Layer 4 of a small transformer language model trained on English Wikipedia (12 layers, counted from 0, width 128).
A neuron adds its activation times its output weights to the MLP's output. To switch it off is to set its activation to zero at one token and run the rest of the model.
A neuron's activation on a vector x is GELU(weights . x + bias), where the dot is the dot product.

Input weights of the MLP neurons that the questions are about. A number n stands for (n - 128) times 0.0044.
n181 (bias -0.020): 122, 113, 154, 123, 174, 125, 158, 179, 127, 144, 148, 131, 111, 147, 148, 152, 102, 129, 103, 150, 180, 145, 123, 158, 189, 134, 121, 145, 196, 135, 81, 139, 66, 120, 159, 137, 93, 100, 99, 147, 129, 68, 37, 117, 113, 72, 35, 188, 136, 129, 157, 103, 93, 96, 115, 124, 154, 126, 107, 79, 127, 99, 97, 135, 164, 138, 186, 98, 103, 108, 102, 119, 159, 114, 142, 128, 136, 78, 128, 98, 18, 167, 147, 156, 96, 107, 169, 160, 141, 139, 142, 166, 134, 195, 148, 96, 173, 101, 59, 155, 127, 119, 172, 151, 129, 149, 173, 113, 78, 103, 170, 124, 166, 89, 101, 143, 96, 102, 97, 159, 87, 104, 151, 82, 172, 161, 113, 161
n244 (bias -0.058): 103, 86, 120, 144, 161, 191, 85, 128, 125, 168, 126, 144, 90, 126, 184, 110, 126, 153, 183, 112, 190, 148, 106, 108, 213, 144, 141, 146, 99, 139, 147, 161, 44, 160, 132, 100, 207, 66, 127, 136, 203, 91, 89, 179, 146, 122, 137, 112, 74, 142, 152, 55, 151, 69, 151, 142, 122, 110, 83, 64, 135, 143, 130, 114, 126, 111, 163, 130, 95, 151, 187, 101, 130, 166, 131, 114, 134, 101, 182, 116, 145, 91, 90, 71, 168, 111, 111, 129, 122, 125, 123, 189, 117, 152, 100, 100, 113, 132, 158, 75, 135, 157, 163, 85, 119, 174, 157, 122, 86, 160, 145, 156, 57, 101, 83, 129, 141, 146, 114, 106, 128, 105, 80, 88, 119, 129, 89, 69
n284 (bias -0.108): 129, 151, 136, 94, 127, 138, 160, 115, 165, 154, 141, 128, 154, 127, 137, 129, 161, 151, 87, 162, 121, 105, 182, 61, 158, 150, 76, 130, 153, 132, 119, 149, 66, 21, 168, 197, 101, 115, 100, 135, 151, 35, 148, 75, 142, 124, 176, 127, 166, 136, 139, 117, 131, 118, 93, 107, 69, 142, 152, 145, 144, 144, 173, 136, 56, 145, 148, 102, 144, 173, 82, 101, 97, 179, 131, 158, 114, 89, 31, 101, 96, 154, 134, 142, 140, 136, 162, 178, 136, 172, 76, 153, 92, 200, 122, 35, 96, 73, 107, 132, 144, 136, 179, 113, 76, 139, 138, 131, 144, 105, 125, 136, 163, 120, 127, 162, 158, 105, 112, 112, 72, 144, 95, 90, 177, 150, 179, 114
n304 (bias -0.162): 95, 61, 100, 181, 134, 219, 154, 166, 127, 99, 126, 125, 197, 99, 106, 104, 177, 149, 57, 87, 109, 150, 105, 166, 168, 135, 122, 87, 96, 125, 131, 122, 124, 179, 168, 160, 189, 179, 112, 114, 142, 150, 96, 68, 56, 121, 103, 148, 112, 84, 145, 201, 185, 44, 113, 92, 113, 136, 80, 87, 148, 128, 144, 88, 116, 137, 90, 72, 161, 142, 137, 107, 148, 73, 170, 138, 102, 129, 189, 149, 135, 102, 101, 121, 163, 178, 208, 125, 157, 95, 158, 147, 164, 88, 125, 144, 89, 68, 187, 96, 107, 152, 134, 119, 43, 130, 129, 119, 147, 170, 123, 82, 196, 142, 109, 136, 101, 140, 102, 99, 84, 7, 106, 107, 148, 88, 128, 122
n339 (bias -0.188): 133, 64, 123, 133, 104, 173, 56, 143, 129, 110, 156, 123, 105, 117, 184, 196, 125, 119, 106, 153, 146, 165, 136, 176, 137, 117, 23, 126, 145, 154, 104, 180, 118, 172, 198, 90, 124, 124, 108, 109, 62, 134, 126, 106, 110, 142, 150, 158, 78, 145, 143, 54, 121, 116, 167, 50, 125, 172, 101, 15, 175, 115, 188, 120, 126, 62, 99, 105, 132, 158, 56, 124, 145, 113, 145, 104, 116, 161, 140, 158, 180, 151, 50, 142, 81, 161, 76, 101, 160, 180, 160, 119, 107, 116, 107, 97, 146, 127, 183, 150, 86, 173, 68, 78, 88, 160, 167, 138, 102, 132, 137, 134, 134, 109, 113, 114, 129, 182, 116, 85, 139, 173, 148, 102, 157, 144, 125, 174
n356 (bias -0.142): 111, 118, 74, 79, 174, 124, 74, 90, 89, 118, 155, 129, 103, 74, 123, 187, 156, 143, 53, 145, 94, 135, 96, 82, 122, 122, 90, 129, 156, 113, 146, 154, 113, 82, 124, 192, 92, 140, 101, 141, 49, 151, 138, 90, 136, 39, 129, 125, 122, 87, 192, 113, 121, 107, 111, 143, 118, 175, 150, 121, 150, 44, 185, 153, 101, 111, 187, 98, 173, 114, 151, 139, 130, 153, 128, 142, 236, 128, 123, 129, 115, 113, 74, 110, 113, 134, 102, 143, 123, 134, 250, 155, 142, 102, 78, 189, 142, 62, 145, 142, 171, 176, 171, 119, 76, 167, 97, 105, 107, 94, 145, 113, 71, 94, 186, 141, 105, 115, 180, 134, 95, 138, 143, 74, 149, 187, 141, 236
n370 (bias -0.199): 154, 145, 91, 131, 79, 164, 148, 141, 152, 134, 200, 156, 161, 148, 158, 146, 76, 157, 140, 65, 65, 115, 128, 110, 80, 74, 128, 138, 127, 162, 89, 103, 138, 97, 160, 100, 157, 120, 84, 113, 85, 108, 128, 170, 107, 202, 158, 130, 138, 162, 149, 92, 109, 65, 136, 50, 209, 183, 139, 86, 103, 162, 200, 141, 138, 111, 108, 121, 104, 149, 70, 207, 202, 148, 116, 143, 141, 83, 141, 156, 125, 160, 41, 31, 107, 172, 171, 111, 185, 129, 148, 179, 107, 115, 36, 89, 183, 135, 148, 128, 100, 139, 120, 152, 90, 160, 155, 58, 178, 136, 119, 117, 144, 115, 189, 137, 70, 130, 140, 90, 79, 103, 76, 127, 147, 120, 189, 144
n490 (bias -0.131): 82, 163, 154, 67, 141, 148, 93, 175, 140, 130, 172, 111, 93, 89, 96, 130, 45, 136, 183, 132, 99, 174, 103, 106, 168, 142, 144, 100, 153, 127, 89, 140, 83, 129, 157, 186, 178, 68, 137, 178, 184, 155, 80, 69, 168, 104, 217, 146, 194, 84, 127, 91, 97, 73, 145, 121, 98, 153, 65, 117, 168, 200, 111, 217, 142, 124, 162, 161, 116, 134, 184, 125, 132, 92, 155, 147, 129, 131, 104, 118, 94, 97, 77, 36, 125, 200, 135, 140, 175, 121, 170, 121, 140, 129, 83, 80, 190, 152, 159, 191, 128, 107, 156, 140, 129, 158, 151, 116, 135, 112, 91, 121, 104, 71, 176, 77, 127, 91, 109, 112, 99, 144, 136, 137, 75, 144, 76, 123
n492 (bias -0.191): 142, 90, 53, 142, 151, 103, 102, 207, 170, 182, 132, 132, 68, 128, 105, 173, 87, 123, 92, 92, 142, 137, 185, 106, 126, 114, 130, 105, 126, 141, 92, 170, 83, 111, 115, 77, 157, 83, 109, 185, 72, 104, 85, 72, 130, 115, 134, 158, 103, 200, 175, 134, 176, 128, 89, 84, 165, 83, 122, 124, 143, 81, 133, 166, 88, 194, 111, 19, 229, 119, 127, 208, 152, 165, 127, 105, 195, 151, 130, 134, 117, 139, 75, 101, 103, 216, 162, 136, 118, 63, 139, 144, 136, 75, 94, 166, 133, 75, 125, 95, 198, 97, 153, 143, 124, 192, 137, 141, 136, 176, 190, 62, 181, 124, 91, 144, 79, 116, 126, 91, 49, 112, 107, 102, 163, 135, 203, 187

Output weights of the MLP neurons that the questions are about. A number n stands for (n - 128) times 0.0042.
n181: 147, 118, 128, 149, 116, 140, 98, 70, 118, 102, 146, 84, 137, 147, 140, 103, 154, 97, 131, 128, 118, 144, 127, 117, 58, 109, 136, 128, 69, 132, 168, 63, 191, 110, 83, 103, 107, 162, 108, 190, 146, 118, 151, 157, 127, 150, 175, 102, 83, 127, 169, 156, 139, 135, 169, 166, 102, 169, 89, 123, 146, 147, 130, 125, 95, 143, 117, 110, 188, 156, 91, 108, 108, 147, 149, 103, 147, 145, 144, 118, 176, 75, 133, 140, 147, 159, 103, 105, 99, 70, 109, 105, 138, 103, 144, 126, 109, 118, 181, 137, 142, 109, 57, 99, 149, 124, 107, 123, 139, 101, 112, 156, 75, 139, 148, 124, 177, 162, 118, 151, 189, 175, 162, 129, 91, 136, 111, 88
n244: 174, 84, 121, 165, 112, 71, 163, 144, 137, 137, 96, 132, 170, 84, 146, 173, 134, 151, 118, 114, 118, 164, 99, 145, 66, 118, 168, 137, 134, 123, 146, 104, 149, 135, 125, 161, 71, 96, 153, 118, 87, 155, 71, 104, 136, 137, 145, 109, 180, 81, 103, 144, 127, 172, 143, 101, 103, 90, 149, 159, 153, 98, 141, 132, 167, 115, 134, 157, 87, 96, 111, 113, 91, 156, 111, 160, 87, 168, 115, 136, 147, 139, 167, 182, 101, 108, 94, 73, 116, 156, 121, 91, 146, 122, 141, 161, 102, 64, 118, 150, 58, 125, 98, 164, 90, 130, 108, 123, 187, 74, 108, 100, 170, 146, 165, 119, 152, 106, 181, 109, 147, 115, 198, 159, 138, 169, 159, 146
n284: 138, 131, 96, 139, 138, 15, 110, 133, 130, 112, 162, 129, 138, 128, 139, 102, 153, 166, 111, 106, 119, 137, 112, 97, 85, 153, 118, 112, 82, 100, 157, 109, 203, 122, 97, 120, 111, 136, 121, 155, 111, 153, 75, 182, 153, 137, 123, 93, 146, 106, 113, 137, 82, 153, 176, 156, 155, 128, 116, 177, 163, 164, 110, 112, 155, 87, 136, 140, 117, 116, 123, 140, 185, 140, 101, 88, 113, 140, 139, 153, 201, 64, 124, 115, 109, 140, 127, 77, 154, 130, 173, 80, 160, 129, 146, 124, 139, 124, 175, 97, 149, 90, 79, 100, 108, 101, 135, 144, 164, 135, 119, 109, 119, 233, 127, 85, 121, 111, 103, 81, 107, 147, 177, 130, 139, 141, 87, 179
n304: 107, 104, 159, 121, 133, 157, 76, 113, 121, 129, 90, 144, 113, 131, 97, 156, 118, 122, 138, 115, 105, 150, 103, 139, 117, 154, 50, 115, 173, 149, 80, 129, 148, 130, 129, 154, 155, 181, 151, 137, 173, 89, 145, 113, 101, 111, 124, 125, 142, 198, 143, 143, 77, 158, 171, 153, 104, 80, 149, 128, 79, 108, 132, 185, 136, 124, 126, 169, 122, 173, 143, 107, 163, 139, 151, 69, 103, 134, 84, 137, 113, 203, 129, 146, 159, 80, 113, 103, 170, 78, 93, 156, 157, 148, 134, 92, 98, 144, 127, 112, 77, 127, 142, 149, 123, 164, 107, 98, 137, 62, 97, 208, 129, 48, 122, 114, 141, 167, 185, 110, 133, 146, 120, 107, 109, 108, 157, 118
n339: 123, 153, 123, 118, 77, 163, 53, 92, 159, 143, 103, 85, 204, 145, 118, 131, 126, 84, 130, 150, 114, 140, 148, 127, 162, 132, 128, 167, 96, 135, 131, 103, 110, 140, 185, 121, 147, 124, 114, 106, 48, 132, 157, 158, 87, 129, 88, 98, 86, 111, 153, 154, 92, 152, 124, 113, 76, 61, 130, 107, 156, 113, 135, 106, 105, 60, 121, 117, 57, 117, 142, 134, 133, 98, 184, 122, 95, 118, 113, 154, 151, 129, 133, 105, 121, 148, 136, 100, 161, 207, 104, 99, 94, 97, 86, 170, 161, 132, 174, 151, 152, 154, 106, 93, 84, 211, 138, 130, 141, 183, 140, 183, 126, 123, 179, 137, 142, 142, 97, 86, 171, 192, 186, 68, 119, 83, 142, 193
n356: 186, 157, 111, 130, 135, 61, 162, 111, 103, 200, 163, 116, 150, 117, 120, 147, 131, 70, 104, 181, 132, 75, 128, 139, 153, 148, 197, 149, 129, 123, 115, 108, 112, 47, 180, 97, 120, 184, 151, 144, 141, 125, 114, 141, 159, 130, 115, 115, 131, 111, 140, 80, 140, 135, 103, 118, 78, 63, 82, 82, 126, 90, 147, 124, 104, 145, 156, 127, 150, 82, 168, 100, 61, 122, 115, 130, 159, 126, 116, 111, 89, 183, 162, 91, 83, 114, 128, 74, 189, 114, 177, 148, 100, 153, 107, 124, 122, 108, 160, 160, 136, 97, 85, 68, 184, 193, 130, 154, 118, 145, 148, 140, 157, 151, 125, 110, 121, 146, 119, 139, 142, 130, 146, 147, 108, 88, 150, 129
n370: 160, 138, 116, 137, 119, 95, 130, 132, 117, 95, 121, 112, 183, 137, 100, 132, 148, 216, 157, 95, 102, 187, 104, 120, 157, 144, 129, 115, 161, 143, 128, 92, 171, 185, 91, 73, 127, 136, 140, 131, 117, 131, 36, 91, 70, 167, 136, 133, 121, 179, 156, 122, 168, 146, 90, 186, 164, 108, 119, 111, 93, 154, 182, 176, 110, 111, 138, 132, 115, 125, 105, 115, 108, 124, 148, 127, 107, 118, 123, 123, 183, 214, 131, 122, 15, 171, 127, 155, 117, 117, 154, 130, 109, 83, 119, 125, 150, 101, 139, 161, 84, 146, 118, 190, 47, 110, 98, 167, 101, 67, 113, 118, 144, 155, 120, 90, 160, 43, 189, 180, 118, 174, 109, 132, 163, 123, 100, 131
n490: 176, 62, 110, 177, 115, 161, 119, 116, 103, 135, 136, 142, 109, 140, 119, 137, 184, 73, 104, 142, 125, 127, 108, 104, 159, 98, 142, 182, 116, 128, 144, 156, 136, 115, 130, 117, 120, 123, 100, 117, 78, 140, 128, 153, 140, 171, 59, 106, 98, 182, 175, 187, 167, 95, 144, 130, 172, 88, 191, 97, 80, 115, 142, 143, 107, 201, 153, 105, 145, 115, 117, 112, 113, 145, 131, 132, 139, 103, 82, 111, 143, 145, 171, 174, 128, 129, 76, 131, 122, 100, 150, 126, 127, 151, 67, 152, 68, 93, 140, 86, 115, 182, 126, 127, 81, 118, 120, 107, 111, 86, 202, 114, 124, 179, 105, 144, 111, 124, 202, 110, 159, 113, 101, 110, 249, 155, 124, 126
n492: 123, 119, 192, 183, 129, 128, 101, 101, 182, 104, 62, 129, 216, 123, 154, 127, 143, 50, 168, 194, 131, 126, 115, 144, 141, 155, 102, 152, 140, 155, 124, 123, 136, 42, 71, 151, 173, 105, 140, 117, 143, 134, 178, 117, 79, 142, 103, 166, 110, 152, 119, 103, 118, 127, 114, 80, 133, 152, 109, 143, 94, 128, 184, 142, 94, 144, 130, 127, 238, 70, 114, 174, 128, 108, 97, 80, 131, 65, 165, 128, 171, 96, 157, 95, 146, 169, 85, 66, 194, 26, 141, 152, 142, 166, 143, 83, 154, 140, 117, 118, 181, 86, 149, 106, 161, 140, 112, 91, 91, 123, 129, 138, 136, 81, 129, 78, 94, 130, 145, 105, 171, 102, 150, 111, 125, 130, 163, 95

Each question names a token from some text and the token that comes next. It shows the vector x that enters the MLP there. A number n stands for (n - 128) times 0.043.

Then comes g, the gradient of the next token's log-probability with respect to the MLP's output, scaled to length 1. A neuron's effect is roughly proportional to its activation times (output weights . g). A number n stands for (n - 128) times 0.003.

"te", then "ly"
x: 139, 139, 121, 153, 102, 122, 142, 95, 171, 135, 134, 104, 118, 145, 115, 151, 159, 106, 116, 124, 148, 123, 139, 127, 101, 121, 143, 133, 108, 139, 111, 106, 121, 136, 121, 124, 96, 111, 132, 108, 127, 132, 129, 126, 131, 132, 120, 128, 122, 134, 86, 140, 122, 152, 114, 184, 154, 137, 113, 140, 143, 110, 130, 130, 146, 127, 133, 182, 117, 153, 129, 139, 112, 126, 145, 126, 129, 124, 147, 113, 142, 117, 123, 125, 133, 145, 105, 119, 125, 143, 122, 122, 139, 109, 112, 116, 115, 131, 124, 107, 119, 155, 124, 132, 173, 120, 128, 130, 137, 115, 133, 129, 113, 132, 149, 143, 103, 117, 126, 162, 143, 126, 163, 154, 109, 99, 142, 117
g: 114, 129, 179, 165, 94, 135, 111, 125, 114, 151, 109, 98, 84, 163, 99, 134, 143, 151, 151, 82, 157, 86, 93, 168, 133, 132, 173, 80, 83, 83, 81, 147, 77, 157, 93, 191, 153, 173, 97, 99, 145, 106, 169, 71, 120, 102, 125, 168, 138, 134, 141, 154, 58, 139, 108, 101, 105, 159, 128, 71, 174, 91, 109, 175, 132, 140, 122, 134, 123, 119, 130, 149, 151, 127, 92, 86, 149, 100, 143, 68, 146, 121, 144, 97, 141, 149, 96, 139, 173, 168, 143, 103, 120, 131, 158, 95, 127, 95, 142, 95, 151, 122, 172, 197, 120, 181, 142, 150, 149, 156, 127, 101, 147, 166, 146, 148, 102, 161, 107, 112, 104, 125, 140, 142, 111, 122, 125, 136
Which neuron, switched off, lowers the next token's probability most? n370

"iv", then "ities"
x: 122, 127, 142, 143, 140, 115, 126, 115, 116, 144, 100, 125, 143, 142, 116, 95, 130, 87, 116, 134, 147, 137, 123, 138, 154, 117, 118, 132, 142, 111, 142, 110, 126, 123, 146, 134, 116, 128, 131, 119, 84, 131, 118, 126, 107, 141, 125, 116, 120, 125, 94, 132, 115, 111, 147, 141, 116, 146, 106, 110, 139, 127, 120, 116, 142, 123, 130, 126, 118, 129, 124, 123, 126, 122, 126, 141, 96, 120, 144, 149, 117, 132, 111, 155, 132, 114, 113, 107, 117, 143, 123, 77, 122, 131, 153, 161, 109, 137, 120, 172, 145, 164, 143, 113, 152, 133, 104, 131, 137, 127, 139, 147, 132, 129, 118, 189, 139, 166, 130, 164, 133, 165, 119, 93, 146, 128, 134, 136
g: 140, 129, 118, 127, 77, 136, 100, 98, 109, 156, 171, 102, 73, 89, 162, 163, 102, 104, 147, 147, 139, 137, 150, 70, 140, 92, 129, 143, 151, 123, 115, 121, 106, 85, 111, 156, 106, 141, 148, 122, 113, 59, 162, 101, 130, 96, 177, 184, 134, 126, 138, 143, 135, 121, 103, 168, 86, 124, 108, 125, 79, 105, 79, 156, 140, 108, 156, 126, 143, 111, 100, 172, 159, 153, 205, 121, 112, 171, 61, 162, 160, 136, 74, 93, 116, 121, 170, 93, 114, 137, 195, 118, 98, 154, 132, 98, 129, 181, 125, 122, 153, 116, 63, 93, 166, 155, 144, 141, 147, 137, 142, 135, 121, 118, 154, 145, 149, 106, 121, 144, 183, 87, 156, 171, 107, 118, 133, 128
Which neuron, switched off, lowers the next token's probability most? n339

"04", then ":"
x: 133, 146, 134, 124, 117, 128, 134, 152, 127, 128, 93, 92, 130, 129, 120, 92, 117, 102, 122, 129, 138, 138, 143, 119, 129, 127, 148, 136, 112, 135, 134, 115, 121, 119, 130, 119, 126, 120, 135, 100, 144, 133, 123, 105, 141, 120, 146, 145, 130, 147, 72, 153, 135, 118, 143, 135, 122, 138, 125, 151, 112, 150, 135, 153, 124, 141, 111, 132, 142, 125, 119, 130, 129, 146, 104, 123, 110, 117, 136, 140, 127, 133, 108, 165, 119, 110, 147, 115, 136, 126, 120, 118, 121, 120, 135, 123, 133, 129, 121, 145, 131, 160, 117, 123, 145, 86, 136, 90, 156, 120, 137, 158, 140, 133, 139, 129, 113, 103, 110, 135, 136, 158, 125, 118, 93, 133, 159, 121
g: 94, 140, 117, 113, 108, 103, 161, 152, 153, 133, 124, 146, 142, 94, 142, 108, 83, 103, 81, 126, 147, 150, 138, 139, 120, 111, 124, 195, 111, 160, 85, 108, 143, 79, 103, 181, 161, 128, 115, 106, 160, 121, 161, 178, 138, 118, 122, 99, 131, 91, 126, 142, 153, 117, 147, 121, 142, 189, 121, 44, 140, 117, 108, 74, 118, 162, 131, 28, 174, 134, 132, 164, 113, 127, 121, 99, 126, 133, 170, 148, 142, 127, 159, 114, 158, 79, 100, 131, 170, 136, 153, 104, 138, 85, 90, 142, 104, 126, 128, 62, 107, 164, 85, 151, 149, 101, 131, 118, 128, 200, 167, 132, 144, 148, 90, 140, 98, 152, 167, 144, 154, 160, 84, 170, 111, 137, 121, 116
Which neuron, switched off, lowers the next token's probability most? n370

"ri", then "at"
x: 131, 118, 143, 142, 87, 123, 132, 112, 128, 144, 129, 126, 130, 138, 136, 116, 122, 133, 128, 136, 125, 106, 119, 133, 129, 96, 135, 126, 135, 140, 109, 109, 128, 138, 148, 133, 108, 133, 143, 102, 106, 130, 122, 143, 116, 161, 118, 133, 136, 139, 88, 135, 115, 119, 132, 115, 126, 146, 140, 134, 153, 145, 128, 139, 138, 128, 111, 157, 116, 121, 136, 132, 147, 114, 117, 165, 115, 144, 119, 122, 129, 125, 126, 117, 110, 131, 124, 75, 122, 173, 131, 81, 134, 112, 100, 151, 128, 158, 125, 146, 105, 123, 125, 127, 155, 110, 128, 126, 134, 135, 123, 137, 117, 141, 124, 149, 146, 184, 113, 127, 155, 137, 116, 131, 137, 139, 123, 117
g: 140, 155, 63, 135, 112, 142, 90, 135, 47, 38, 137, 160, 144, 53, 80, 113, 141, 134, 92, 119, 145, 134, 99, 117, 137, 139, 101, 106, 122, 157, 142, 140, 160, 131, 167, 100, 90, 152, 143, 132, 175, 110, 128, 138, 142, 86, 136, 126, 116, 119, 152, 148, 97, 166, 100, 110, 128, 129, 155, 163, 197, 111, 115, 145, 108, 151, 152, 159, 166, 161, 90, 94, 140, 120, 164, 162, 162, 129, 141, 153, 143, 169, 146, 153, 76, 165, 120, 134, 65, 149, 123, 135, 116, 138, 123, 89, 151, 152, 113, 132, 120, 151, 172, 172, 89, 84, 135, 103, 87, 55, 149, 106, 148, 134, 126, 154, 109, 138, 127, 141, 132, 93, 107, 92, 107, 158, 134, 179
Which neuron, switched off, raises the next token's probability most? n339

" for", then " All"
x: 122, 116, 125, 121, 149, 108, 130, 135, 125, 141, 106, 130, 144, 125, 130, 115, 131, 108, 134, 145, 132, 129, 115, 124, 142, 139, 118, 133, 131, 112, 142, 131, 111, 119, 105, 129, 114, 130, 148, 107, 121, 123, 131, 140, 147, 133, 115, 126, 122, 132, 91, 114, 133, 107, 127, 106, 113, 122, 143, 141, 139, 102, 129, 132, 117, 133, 143, 123, 128, 118, 140, 122, 130, 132, 105, 124, 120, 142, 133, 112, 120, 127, 127, 145, 125, 123, 106, 124, 126, 143, 144, 142, 135, 126, 127, 161, 123, 107, 134, 121, 117, 129, 141, 115, 132, 109, 137, 140, 115, 133, 121, 123, 121, 142, 144, 149, 116, 116, 133, 228, 144, 140, 121, 139, 130, 136, 122, 128
g: 126, 153, 116, 132, 147, 135, 124, 137, 135, 180, 62, 130, 135, 90, 121, 94, 86, 138, 115, 147, 72, 170, 126, 165, 175, 146, 174, 151, 96, 152, 121, 66, 86, 97, 148, 123, 132, 154, 158, 89, 122, 99, 106, 150, 90, 149, 118, 135, 95, 124, 107, 133, 162, 131, 85, 180, 110, 161, 94, 125, 116, 73, 156, 112, 139, 138, 112, 107, 106, 106, 154, 96, 142, 152, 187, 133, 176, 108, 34, 136, 174, 107, 176, 145, 128, 163, 117, 130, 119, 115, 153, 148, 127, 103, 143, 79, 94, 104, 122, 148, 170, 128, 141, 132, 135, 134, 122, 79, 124, 144, 159, 163, 147, 140, 133, 94, 154, 154, 131, 139, 164, 69, 85, 140, 188, 153, 124, 77
Which neuron, switched off, lowers the next token's probability most? n356

"r", then "s"
x: 117, 110, 149, 127, 102, 118, 154, 111, 121, 132, 94, 143, 124, 154, 115, 105, 122, 150, 131, 123, 139, 129, 121, 120, 138, 126, 131, 130, 142, 122, 174, 130, 102, 103, 136, 106, 134, 132, 158, 105, 123, 157, 132, 130, 104, 136, 121, 136, 135, 127, 85, 149, 120, 132, 129, 164, 98, 126, 96, 131, 123, 155, 95, 106, 144, 127, 110, 127, 127, 129, 132, 134, 116, 125, 125, 141, 147, 149, 136, 144, 115, 104, 100, 147, 123, 128, 139, 112, 139, 110, 131, 87, 137, 132, 139, 166, 115, 142, 124, 144, 141, 157, 121, 135, 146, 106, 139, 162, 146, 146, 118, 135, 127, 141, 114, 160, 128, 134, 129, 136, 160, 109, 121, 118, 129, 120, 122, 114
g: 118, 130, 103, 67, 132, 149, 114, 91, 103, 91, 109, 104, 81, 117, 114, 106, 137, 99, 147, 145, 149, 109, 164, 116, 152, 98, 152, 109, 155, 153, 154, 72, 96, 110, 153, 179, 94, 180, 134, 189, 152, 157, 145, 138, 154, 149, 175, 156, 139, 168, 145, 157, 115, 58, 106, 185, 104, 107, 143, 121, 158, 151, 164, 157, 113, 138, 103, 71, 113, 125, 89, 176, 149, 147, 163, 110, 141, 132, 113, 93, 127, 109, 87, 70, 82, 63, 125, 127, 135, 137, 170, 151, 117, 134, 99, 117, 95, 123, 140, 108, 126, 135, 130, 58, 124, 157, 194, 132, 117, 180, 174, 113, 147, 143, 97, 102, 132, 151, 154, 124, 139, 148, 92, 162, 134, 94, 113, 145
Which neuron, switched off, lowers the next token's probability most? n244

" Air", then " Force"
x: 150, 128, 154, 136, 143, 104, 155, 122, 141, 124, 111, 131, 102, 140, 150, 128, 131, 115, 122, 121, 125, 132, 132, 104, 110, 118, 145, 133, 130, 138, 138, 125, 119, 119, 126, 107, 132, 135, 115, 125, 118, 123, 131, 123, 122, 128, 131, 130, 158, 138, 71, 103, 128, 146, 142, 141, 147, 105, 136, 123, 103, 119, 147, 145, 135, 125, 117, 138, 117, 121, 81, 130, 120, 135, 111, 161, 131, 141, 104, 148, 131, 144, 154, 127, 127, 136, 127, 125, 135, 134, 114, 113, 132, 133, 118, 121, 134, 150, 127, 126, 119, 110, 124, 119, 143, 128, 106, 125, 127, 116, 112, 117, 139, 149, 138, 125, 102, 123, 124, 181, 148, 124, 126, 136, 148, 131, 134, 130
g: 144, 160, 155, 59, 152, 115, 125, 106, 108, 120, 147, 109, 165, 138, 73, 70, 153, 140, 128, 104, 198, 138, 108, 115, 105, 160, 152, 104, 138, 111, 97, 154, 162, 119, 147, 112, 109, 162, 117, 149, 125, 127, 128, 153, 98, 118, 163, 116, 144, 112, 133, 138, 106, 137, 139, 154, 143, 171, 99, 109, 160, 95, 185, 144, 92, 90, 132, 142, 115, 116, 101, 161, 126, 173, 149, 156, 147, 136, 85, 132, 128, 100, 138, 101, 106, 149, 145, 212, 192, 104, 89, 121, 142, 109, 120, 122, 161, 149, 44, 83, 93, 102, 87, 164, 117, 104, 93, 65, 85, 132, 167, 122, 103, 92, 150, 131, 163, 153, 158, 139, 94, 135, 190, 126, 155, 119, 103, 150
Which neuron, switched off, lowers the next token's probability most? n370

"son", then " office"
x: 141, 112, 134, 141, 122, 97, 125, 121, 110, 142, 110, 114, 144, 130, 123, 120, 105, 131, 124, 142, 114, 148, 136, 122, 118, 83, 136, 144, 128, 119, 130, 107, 132, 147, 142, 110, 105, 131, 141, 98, 123, 148, 113, 116, 145, 130, 110, 124, 140, 117, 78, 112, 128, 130, 125, 137, 117, 122, 159, 171, 162, 135, 136, 126, 133, 150, 109, 123, 129, 124, 128, 133, 127, 130, 136, 150, 138, 162, 101, 141, 117, 132, 142, 154, 124, 120, 124, 142, 147, 122, 113, 97, 114, 117, 127, 165, 113, 123, 112, 157, 119, 131, 108, 131, 162, 129, 104, 122, 134, 128, 120, 143, 140, 133, 130, 147, 151, 148, 122, 147, 119, 143, 104, 127, 132, 132, 137, 125
g: 126, 119, 157, 124, 159, 121, 143, 134, 199, 110, 114, 142, 170, 144, 152, 160, 113, 112, 122, 97, 132, 170, 151, 86, 102, 197, 167, 103, 123, 88, 120, 130, 96, 122, 156, 110, 127, 127, 171, 101, 187, 137, 151, 182, 84, 159, 164, 101, 140, 125, 92, 100, 159, 166, 151, 91, 139, 147, 146, 114, 130, 128, 117, 112, 129, 117, 149, 192, 109, 107, 125, 79, 114, 160, 95, 114, 147, 119, 139, 146, 76, 89, 111, 109, 159, 189, 159, 101, 147, 83, 132, 106, 145, 90, 116, 102, 133, 122, 114, 126, 142, 120, 118, 148, 143, 113, 138, 172, 96, 86, 141, 205, 124, 25, 98, 85, 136, 126, 96, 129, 142, 145, 101, 128, 116, 87, 163, 94
Which neuron, switched off, raises the next token's probability most? n492

"k", then " at"
x: 139, 149, 146, 115, 102, 107, 145, 103, 148, 149, 94, 132, 118, 136, 122, 125, 119, 150, 139, 111, 142, 129, 113, 117, 155, 99, 156, 131, 134, 130, 122, 114, 96, 125, 114, 121, 128, 146, 138, 136, 119, 115, 122, 164, 139, 129, 134, 129, 131, 129, 75, 126, 134, 94, 124, 133, 85, 114, 134, 145, 111, 135, 109, 125, 137, 149, 126, 111, 125, 96, 122, 137, 137, 128, 135, 149, 147, 121, 116, 154, 121, 144, 155, 137, 103, 135, 146, 144, 106, 104, 129, 131, 109, 134, 133, 131, 149, 102, 123, 125, 148, 147, 112, 137, 150, 141, 130, 115, 133, 139, 128, 144, 152, 130, 108, 149, 127, 122, 139, 149, 133, 130, 95, 94, 131, 134, 145, 131
g: 141, 158, 180, 121, 110, 132, 155, 94, 172, 148, 119, 93, 151, 124, 112, 107, 176, 119, 95, 164, 143, 74, 139, 140, 68, 122, 152, 99, 147, 112, 135, 105, 135, 139, 122, 109, 173, 116, 58, 133, 99, 163, 121, 123, 130, 166, 104, 117, 122, 127, 111, 99, 146, 224, 132, 91, 174, 150, 158, 142, 110, 98, 137, 113, 127, 117, 125, 183, 135, 86, 157, 128, 134, 105, 57, 130, 85, 114, 123, 140, 86, 127, 163, 164, 68, 139, 129, 122, 133, 71, 119, 134, 127, 153, 179, 101, 151, 170, 96, 130, 119, 132, 167, 169, 170, 121, 150, 150, 118, 151, 152, 138, 146, 116, 152, 105, 138, 74, 143, 149, 143, 53, 156, 86, 113, 134, 93, 91
Which neuron, switched off, lowers the next token's probability most? n492